Layer 3 of a small transformer language model trained on English Wikipedia (22 layers, counted from 0, width 96). Numbers have three digits each and are written without spaces.
A neuron's activation on a vector x is SiLU(gate . x) times (in . x), where the dot is the dot product.

Input weights of the MLP neurons that the questions are about. A number n stands for (n - 500) times 0.0021.
n3 gate: 284431565520450470307690458333344600456532541375454477617470530636709524500557625527452558429431626534483458315458440591444724406426364599488521421435625661627421381474434357522634617490422569497612553403662500447360370826408589680321494468404577580532549423560589418449297590470590471421
n7 gate: 245287597373504402672456488311388550590834429564431757554524408448451600485440693603462546511317332522635523432594560430539704351645630305386423685375553504485622684534391309269478324512565367726371325472399684478433511573294636517532666552518619733372615403485682366628663549518566511441
n30 gate: 797590496637531585431630615222538536344511645458675640625591619722557454643448693438613532605395652397375579535425500472562537574436427514534650351432451470300560544416558601562558371350390703480479558449627533391493653432577475445693570320625526493500356544472468621305528666566885610407
n41 gate: 500520524664457530654534546515446572456510481618625403429404389500529461562557465490642338599348761385520644520470686340540429648518450395466426479528402542331442556411372424314292418324565352331369527467619457537547358460375643506509446557626672611277412473246480358386487484491435299409
n46 gate: 758461469324560540602514456139462419500669476519564651715600419500322577691670678745045320820406798280324691461411536575490749582311367381247304726659607618661578644294411419424542951573393723727558456560455473365614495348353534310714428438545896371309399431528554557576322539514519471505
n50 gate: 481438609393701535664358692391232351474587456417482457695406571392288624416612564500652424471624570401362484646538486596325743561277418612313427376562360557684629636373419507526588400569341422565222371300310672474511440435287538462585481567571336321470389525267303530597349265539587527408
n51 gate: 587608390452388464531418484344396481632333475474284465636535389660505498371407531428614560450460434622637547488507464503622492428456551403413393389393626651641595452423471411343542477471446413542490469481413498530424548618480628467612500386531490503441422463429563639554477503539423386525
n58 gate: 532651504630531319489306610473603402236488355580496709212442751421388346620470608604492452635327402415437631500441377551479606295504323417446504534574422333642602359452545551398484311329681245546532618234615283550540413542420560265334604732339315353472614298335418594227432673556542706516
n86 gate: 632373584574468642350689682504496441480429263719789565610384652500583484524303318552224529536342512714361554407715690650431382350627549488282777609540585339572716569583619800655528656631458423620363642379487476404471492520627612863559396610733469611648535460549491431607367279531664408480
n93 gate: 403608300647385421575286496626634392546623762842528598655421496617296448352709437443517701177509454438607493439657314338447473530415500538463394305525512536483721763327187404433521513203560304451242539412596871570492437488447572508708674362579437861416556585334513321626581415516525543483
n99 gate: 604314479293774565679526587534293668446325607504382306516548413324376511463666604484547703418568614673370604629507485417552459547385744535236475482342504651417408396377401542332632355661699492653307596681739552448489400693319593660588407565558661346408570563511631492350434457577770308511
n109 gate: 292438461648769616541449401554676697715601805520450783312517693619516781508313395424549480438604373222454664431619508472608607354677516596410597500575537622586458408327430691456414349102549309387681530647546688551396448554330548637500500528519653472652450469579417496560423224530492736445
n112 gate: 373282581391344206496348592568158496299761206382609297596372460430357509431474287712681385312383612832515389581482420621476505319641407444601425433242755316452275559387374636495643622731572642381472377638549581445491589459700505439715306593669667335740680423435403551867838538370340855602
n132 gate: 381601484555601614494458622450467622506515500509518526328296503597432619500600534468534540550570373431320638550605419533487516268344533427470520352676614643444509570512566473503485457406739582686469693331563477458734482532571567398253595436509614451589482371654330449476420543619417590416
n160 gate: 633871421645579417458532018441597400432394380768415402628593607319512573701451455644508599406471580504453338339538675576466401607325572294322466561536511469306597610569408391356437560591668668618667312420735636567814480477434289279527410540511357581338481484680462404528300385627476640664
n163 gate: 554679691443504831305572579406462390477695462605522431516613671680668544466724492407606496785448592572455550521328384561384393629377416365296453562443309548713592576481476458336545646646453520635306389415644433207450696429567655425445457546671514473658216641454747595458286426489335496523
n173 gate: 415460607433472441250497322490546507496475455578385671540245527651646366424546511615493399397295514497414592388401450371456605382520426458327635426334549338648487529532230521441490651757489658353511631537621889596591482677633319431433433465587520535341578588322489367648389493564572691490
n178 gate: 710453591617489422646232731319679493561500496592540456574252576538604410307582296416918469404468651560822533555557356508476537357588591534421543504474568624621533580351279519364601515512740484570262528556635460652489690393647557468471293473500351431573442562425563515744504689667608321666
n183 gate: 623476729594470558432515607302488665684508527469481671283371606174445599624554772382688547496580546591439513595626675409633545195563554392402421511466446323670264645434492565779390500377680452466562486233548837304562488478374357672382585450358720550500563455584576584589668488603421516515
n186 gate: 388404532626449580510398642569697380370379603477539457466477634470636496347374275512500774562345622719713611707444570500434409462464682563299486397368510600427764593549269485652577478821504171471511500414519640525586652500320489327301459452599500608593700522393342685642545500564555451662
n191 gate: 610544568500684489379404383527606679520651321461839802436508511625226533248493654471528652485472496692363445425730585372672396361617531512512412385508496260536612700496638496586481801484388427458492369213353568599617414500443319711384346274544482676567601613256626589500702492515573440585
n201 gate: 745429529192519453303567638664473540466488348504474375390721703420512307302425349383652484403603614703322520270554514632332749473426371389402275635523411419111449520415397450629519382476340397437299379572608415657500489704452550550332527675460443266339540574568627530469581473576590602432
n233 gate: 471637438326657624604570349712468578450688333432548315610702476553500744441517450609384456566571788588451600643477378511422546718341575700560493551637473733416616743550692414436447546449471433611518420489533607633414575361590601467408486614453644564338555421833685518285460500619556515581
n236 gate: 576529490370638677540620704532740778547739257614459520524604518505237657675252538540510731688505514648126735363487433659623389294336584406421549648838712541297694830737617665369306665539750578541657434451412455546561580258391756610410400453353663571500337427561622444561300275145408616299
n245 gate: 620206375556490553523452590650370627689472347532405481540596680532614550507579404663643586363350346662708482465503540517526526304432486345517687657528582564705625511775311486469586518500482515333457333563628743425500458578568525275426613255367566380567422612625736472518610496406438446417
n3 in: 516545537679466430316586455561506521712462444340518319526389335531525488390544535464640643351510475626569565290445488741311547506636531462488421494583336602683569709494267553460353603484309429518569401503412416540391484533485478616536497425352497659456563491621600317716506418473552627441
n7 in: 364576452554378651514400560582405441573704522345592562504465483547385465289355500523511403461672358327628494503534451496561516761323318522302514406522274528492549619382432617358475321128299309411496777362298588661390452607649577466542448730739490702382623677515542445515578496490489541402
n30 in: 464212628466364497473517346677618398332699479453410504295301618411630643451329605891522387385351408447417494376473456323724599446500454586440487439528711479460452466636419454482426425298285567493421563519329661524468372604403504550742377507530433536464401407479433539486319500367570741274
n41 in: 531462517750401612629569557479525605567503448590556370383275407528500366641543525519606437635343674416429645561546654375538461525568576454400563456482414444453485484546455414372301335342575420431326557542430400491515442390405682520474559469552652583253438544290481439411435394409464293312
n46 in: 675429540114598376703479522048521339584687406394566735538661385600157364433713580661194300886478847189416588409772590453533680650510400521199386736760599485598505682234418616363593727440575747505692382472450632448643426141383415372621415595655712209176419403385659458542254452445175549239
n50 in: 520500305712343313416619472359253519535532671516564475548549274418464396519423571673926316435463640538417428436592489671435366616413668543600592407700507421584508566441220484445550606657648329363417409278602519565402242348288330434609634254593654367752489458314338551382381468437615628438
n51 in: 600497389454392500627354529400418544654381480472310470539554323610505412447396402514696579502449439596587587554498468490602500338453536407439428476402546593637522484451519400334613513561492399512539455508412478580428551617473668502608541398425531569467441505391585676587445479559465359492
n58 in: 524705436559547385649562602542536436389359528568538676203533827227496504671437628600512257643434421239555691547496395685450466250561607397551452609340437477488523637380615694666453318366597227658560552342430237616786528500343296349466608603444511401500649320315442453353576492647453435465
n86 in: 655442394712684616295640593562474421534378362751732492713437636590764432434277359480466665577367627570408372401697603526555412339664759530356687439537507348601558512606656797654533583570439320537549560579308315489583538551460621714468557515682546560466493507470336350485477305554419419470
n93 in: 384512312652371460507508408466581404427531715761716569313313434407394460542591281374504611432428408242586388482543405320492438351321608423371482294496424500389537617255404392531538415282535391353547435589568526663450527673283387626677726365573840636418626608393324458798574516559647472408
n99 in: 507292516340743598631627615574342541561292389340306504552598657586526483465557554246471562405425536733317579680513657557429389657483629579397611442334483603578459365453433453525740719607394586542373493583657521285370536580458601634589358550660436276482562625621597700377671478596591353493
n109 in: 459380504385577539518595762369926468362443537443428433435602387399451628372451270433519553752543344485702353398437419548660380660522645159610199393471412550707357527575605309481595437381367356555568427484461378537657451377428575653407319578394636470263432558504492444485360424564449527559
n112 in: 550243603496253407368293329653405476214639306458596425513456500521374425516391395653656445334396298720715420481496347640587584259588343392614527409427698313394373400475496633500569587547610651561190539713828572565521475403732408415555437690739667350513516476356543533650723597393577877504
n132 in: 511609488576556696508307450558463492466483633546464563321329454566404500606476633491564678609449477525476545516537408511485463355381472517461489345669666492523516458500530506494466434336654610500581697287509478522540440639547440396440615432541535514497566235670269494506315520527453442401
n160 in: 647754346546424561734669402349604516534330367678325400655663508332496656449557483509544659239487526517710379359770541756414491636304401362339476644568460529398769771496196418324356530606658392483500355740558741719845530358371383440533352496500343807444475475509420491439338215615433601620
n163 in: 464378644614444581537465544493568527511507336554438614460334666207740439679365529402504570413396350581261578693466744599698427464639575518507715565422765503680503395478556360418447382706522541399362470410463731616489450611632370530788525396395396525583528414450541610687482547661461647489
n173 in: 808594668325467282500540476388544458453493299616415439500433650611479779533560449660565500441461624669529450558440580640444687497676386645374522574613465477573736493334570311527546449507445461549606547652584649480338281474559612632632360463618402402551549484533738490412514599487371534316
n178 in: 566700683631275712604440492412537406541367447351452552458461422287592539464423475539626487508444402649334604466404348427668702559687209772706427531492720575530484573537487553480492557762496860404400496504521480544282488616409372439417442451687546888703338480410410341504104500837572487313
n183 in: 497382310543470434532553427589564535524295343439429732441719634460490324464411595521284524454328396440486415423500331453468356524454379321676535478702349587282455359686538534497616446441486426503391421521475438694503328425604408353442599641749506429625494429463664453405329432214516390507
n186 in: 454402648625533496742485716478839583359284560435551359414652669417643392511443423400554745637223561664661467628521468602520386485349617443470472453343564591473806480481476606776646492582492151430419546392619599574527603530331592465315362534658457675569672566394319640649504566413429422609
n191 in: 641515617489616487392405463444536568504624353435819671400489585597361411257368609561515665482436382733443437425719595390846400427670568464500456486472456338581548594514571597625475687337412429482485487326294656549683471619455326771486297378476567540551635417315481511547609423641616614593
n201 in: 455387342249493447605423589540646625661580418519308464307787589590432525489419292354515240445426377751369556292444539437500788435315440594496367746430482475265604437447496620444725257496504414628447448358449363581489586504634349437374473515567426398477532594307570794575644332529489308500
n233 in: 485625464426668627600676409646405549489533202430489384658665497646589688382593474639407526475607697597399577654377562638366430582248536625572459545687476598361616665552754452423626482470399504447452367558531623643460698347617592480504544675438483405412704401881625507294533511668597579602
n236 in: 630882662542505584682710320180650690107551292787510722321725656440318604622444757421378454583734455622236561186612406411417436378389515360211383562534612620474744672585391759361387570198398770563359379783609514349271744147563671607524379435439416570304543404589717317520626287348646541381
n245 in: 654400457625479456403391537577328701761406361626493523603523785596529391475369399587715613336459286669549459441540622507474485307503600403574624609609681466533603549594233482507602378489336541364471380530552714542500446768403518317538609329483500478550383555695719667403547424387335467426

Each question shows a token from some text and the vector x that enters the MLP there. A number n stands for (n - 500) times 0.003.

"ut": 482492388247579626452533313447554417611484492378556479389627390545523553496510507461476514448564627358360513548550540495383539469612437447522637490526445503593506384649502360522485506422521475484632557595561434573488462576436587533487412503474458599406515370591428446382483459472394696452
Which neuron lights up most? n233

" for": 424585503482504491515495397511465443519510465480459447473496544524490509623534501515525561376559471461538498564547494403506539573580595652601527451478441496543554607771512463524505544485573430509510375471525473574456531529533574390515610474519435372537472480572561528482539420605549561504
Which three neurons fire most, strongest first? n233, n46, n245

"B": 422492415341584487490419569502471456584391720612469474484542512507571400451555605544554534565516442427440415504448501492454418471651340476544478503689446465572496456653531406551495473467452410522391467372558449569470395603389371536458606477477484415477547445360393485431471584577546549430
The most active neuron and its activation: n58, at about 1.3

" Fin": 516405440295448502475526431435290585373516534479384408456515521462554499400485488387529489458549512402507551506582502494611428463596563480548563474588497525553420284715523514433540470443531416451481486420453438702546522734645596477498464481487423475450482481486538377571533453485454425423
Which neuron lights up most? n51

".": 554421507524517480444472516483458452557472501465462416417572525499531440785465565555525551600613527564560445445561470440466612507532514528507519367453482529378484574747524424451540499488406495532434458495513482627420491432500338560539470541563427459502477544523461524455463594525422530542
Which neuron lights up most? n93

" level": 506419376373516593455500401524392516601498524457575526534453511507542566540504438426495525523463477430586494633519534480573568614590610364482343641493455465471479421757516579531535456430632394523491486409518456609609487417496536504501501477487463446464497477591573556478470526537530415506
Which neuron lights up most? n173

" following": 393527741502407487534539361486588465496484562516316639510487457493635516599574465540574540632427585412499451501556520469369462418517596662466630685548463513605634562611589495558472532491430451496632471526389461721513494516546598503534496379556414485566568484486529542533508463577419631361
The two highest activations, in order: n173, n112

"m": 380484371309455425491524373530515491714495489497475466452450450604633514421528601474567502580525519667500444449539367520506544614553466552598603607523556398484520542640486554484423320617419562488519519720656582575472438501575497576460552427564410499425541423463607485583593570581359525483
Which neuron lights up most? n173

"id": 518412526494524554526588446426579489542402404482568455394352437548466279515527589438551453514451621407538470502459434467449512425590533561507449443575539325611437622642589572425483406432629487495595503543658372549553469378576483480499518479496464500485515455595611491506598557562412467560
The most active neuron and its activation: n58, at about 0.46

" December": 490482343383472488518523295493577485500573554452526464491456540460533541492448477498683543713565524466629437446508485458524485543496419398486494491445463531458467478754551534523429519560519511593574508431465509562500329377470562503539440450526434431560565520570553510505544489486538512383
Which neuron lights up most? n99

" Bel": 288358691387436446443504564524547613442449581536413388534381454395603482465479513415535533398583468639552412581501477484658403486502486416567554550506552505507501456691517577458530547444566476463443547554525471649491583692543561409488480574505434459454558578484437469558570480424443601360
The most active neuron and its activation: n112, at about 2.1

" 193": 412474552653628435459471546432477450553534492550440561505518343497483578430440589372690531625564487310605540500622481515510338568471466532493470493472458488481431437646506719455554636417496435498522458406507465559462466474585380524465454414435646451450523478545429524545365582545447495335
The two highest activations, in order: n109, n132

"re": 450576613455406462545529607548561313672448461440645553494486407404538463576463610464400523541561512622507403457521506423424512642550563565510498505515536475580564452710462491545403310436501488518464489603609490593489557527578486498443506446514507490518602413510605395484425478571486512539
Which neuron lights up most? n112

" May": 466453335377409521491508389523454481548575513513541424472520437397601524496435450396591508747557477539645510435554459485553561550509438410438483453444491504346488350724569513523490489524499489578575478382487542588525344537540553501555477515541442494554573523560518525498632420404475491401
The most active neuron and its activation: n201, at about 0.35

"ter": 539548476477609521408528504477481540636491582424694510469490407489567408595490440465481489417572462388746456501479520530458502453550484460556671571601472466442563465744447484506508488512588503459569496396529481663468463504561496530567482602511476410524535441512508399528464459477409529472
The two highest activations, in order: n99, n245

"heast": 463495439443507561370470416572520453547476517447540603493433475563648492503497445445496434601487378468496471442584581458477573505453617549318439494399533483569594549752473587499578481514552390547561524560595466576494430328441526513579542530506554521438486509418558548477432530472517456445
Which neuron lights up most? n86

" 2020": 465404482557512569426521400398458414630561565545439533437395367542411529456574520542471569590570366375552483495492525486616569658512456393505462665527415477435549503694592674502548508508509428544508462636513460522499467607440538576573467559475534464558572570611547541504449534585389498465
Which neuron lights up most? n7

" July": 471519335438473517495501318498487468508579494458550489473514514433559529501461480427597482774629510423615446448513472469500521573542486431448481507454493514404501379759576541532436476565503496581508505430476549577496370455535566464593461490538510447527561518523469507504606423487488430387
Which neuron lights up most? n178

" it": 488422637524442543504486529413323448455569504523620474533547465589665468367539510427527496560553425508569526581470462507387430539444533394609351497433527523604569574723577556475451435489325439586541401554525529447413477453558565537466428613546425481534547424419538467489535480527442458453
Which neuron lights up most? n7

"o": 533457537463290524527576559472544513654486507498458514467568408434548600450625430496716467619531586720560530467443446462612475386700510637540448525467521500480437570634495617436442472381472517572612471571659471555493557502552563549547458529445527440478534533528634395526491545549608673531
Which neuron lights up most? n178

"inet": 506627589745518557524455322511476563528430481428512457314628409522559507396605480504536495478532493294333447474482538384540578407491410333486546514641470514555548344662415552425615520367539544529506478529518464629497454620481513412399537532493379473531546509516601422519514530550501504463
The most active neuron and its activation: n132, at about 0.41

"es": 556526672357419485486538643519379287631476451450481578484657447553521559579487607518547535597510439351517495607545433545502455521587537437548583385579555516588534469740446551570553577456479473493594520585568515664555542518555527452503515580492533522547478470536565378482509506470544484502
Which three neurons fire most, strongest first? n201, n93, n41

" P": 453421473266506533465530503503653600553444516513651445570396324474634361422471733566672553458580563614391535518525435480460471517753431579490574522525513495542443486634472619414567498505562465515482479500465418517427481590424455492511467491534390390550471508489447549516538634581587428391
Which three neurons fire most, strongest first? n178, n99, n160

"ows": 471558600371515520450572630510367494661426496657453568572528465521558448608516516431539508559465498287539569582551537570671568537686560441319474351361498536496561565676569503531475430420428475548536510424550592607545532481384554548429527473531588552484548473488741481421506561487528481488
Which neuron lights up most? n7

"ele": 517573459352486510450575509595521511596489596390531426451412363487583497733486651450388509334466637587522395535527494461450589521422507573328597435534440503428507376642490429446407505454404458506470569466496481532552602742590502555395483501483501518613464417405704490485417500529440611482
Which neuron lights up most? n3

"end": 496536726429487516546448476470468395541352390569528448499551332459609398453528586463513496620583568362328444533511474539603548598525545543568542405601493356614536619645526502453373495286590445518557394439613515575495399573545547496536391516593459494546446480607585475423492480458462598455
The two highest activations, in order: n233, n236

" The": 376466535575448541460525541541479527429498513509560403568485497516565527483495473428567497503596447321395504519514442494521494511524515574505517481531513462363467451783453463503458458502607523488449334522430474444486520547470466672566472489574371520559553528529476517474499522522566445492
The most active neuron and its activation: n46, at about 0.49

" 1982": 389493572652507539432472489378466515498523580601504520432491406466437530521553523515568566596569449422489471507546558509433446687471518434519483572603468468480536428683588676440457511519436394486459376604495549585512452571479536577567518583471604443684549521634463550540404490590358585403
The two highest activations, in order: n109, n201

",": 529491546564452483494510548457413440546586503470466398496427457556399510678531475455481545525592460545521505479531537485422482490531507556468518474524544475574465479793484503486475508524372466534512437502573505590511359457522486478538480440510271497508485540522501572515499543483516535413
The most active neuron and its activation: n245, at about 0.26

"ark": 491504442328487568443451394468495347435512499570556609432603447531480529486560397521507571559566578639636478520476493453583384673633430345449554488599518398469424577717520497449463466453538561493505654401549430566555468536470458538516498499421429526503571489568580489500452529593406566442
Which neuron lights up most? n191

"==": 477586593497421618512551556516526638543535538450562478471592529517609448750480541487510498442440495275433471541607475375590469446545534617749461483509529586471567514614602584443668436405544527474402477440428515503483523340563412564614507442567393467405499573521573468513347616496469501410
The two highest activations, in order: n30, n236

"ock": 504560342259393518486454425532462453601655516455624560465589478594577542575533456482454531452501552640463509551600498496683414462632402356522523473476514434518484683690499468473534604410587474446500553508566411579524502464520489552513564503530465454573574435586717457399419510580486573482
Which three neurons fire most, strongest first? n191, n233, n186

"p": 611503537333567481411585357493667481727535556463735467480477458501614512460551529503626607533494664398438543554448400540565467558582447455611569505472452437533479527651414578478446484454538597544457502599522461513451514557436451484530474507517401450562551445464575541527596493567311586408
The most active neuron and its activation: n191, at about 0.14

"ply": 561409554684622542465459361457354558564559499458503512482623447587585383490503440474570524438505576612437461496592438549522413460628518494257567411459457524456575489724514602501564468416518525523544400407581521645503570485506527464513452503417447488486541495604658456490447494439392476478
Which neuron lights up most? n245

"j": 485400501261427453405517482537611445606456458517495645503514494675523466425525547466386522652603555564424473459442469444616396583512370485596473409564601545474428498653521353457424406534444533499410630494696358473487443359654445496493455562462442532487578437476475535527548506504521512343
Which neuron lights up most? n160

" They": 440484634558427535446467480504495661533597522504469485523581419490633519479486539443580445470485342367451515635414524492479395442496591584496491475493539516490495568767536377493446552476321543564467519510501536541533525526464577487508450540566429478560522460538554420490481470522392473501
The two highest activations, in order: n46, n163

" in": 340533513513525522467515504569519416549494496464491570454588542484462537557496475502717564484576483428543463507612511420464508490549597563607473492514485533627516438770455489502606559479480464526613520444621492548462517341586507498531539512519408519523559529488502619485472388545476461451
Which three neurons fire most, strongest first? n109, n46, n245

" And": 391487633564477587443577598425450494383573522626420400491472424511659433351458642338589497550561448482547425517504506517510525487672516402435496425587532508464482499664495437437500529517448461535583378305458474511446408468528442422497475490535377509577472500608496576568652480576471546380
The two highest activations, in order: n163, n46

" record": 537568502313439548462474228535366444423551616526503469456359564612545537449627437479529571509549456546594544539528499606557569607533507467558517539580525459649506433664537641504566493473591507546435626457496394609589552539541443528515432409531386465619543433619582455421425550591522457513
The most active neuron and its activation: n132, at about 0.38

"l": 581448468284423441531498623486604509696412533456501537437413413447616467512462415465592451475690524531489454550487456325603420562529516594625511577530576457528468609605475706484581443579516570453482594466616493620462425378553557465497386543484596482534587496433504489586573611562336553354
The two highest activations, in order: n178, n112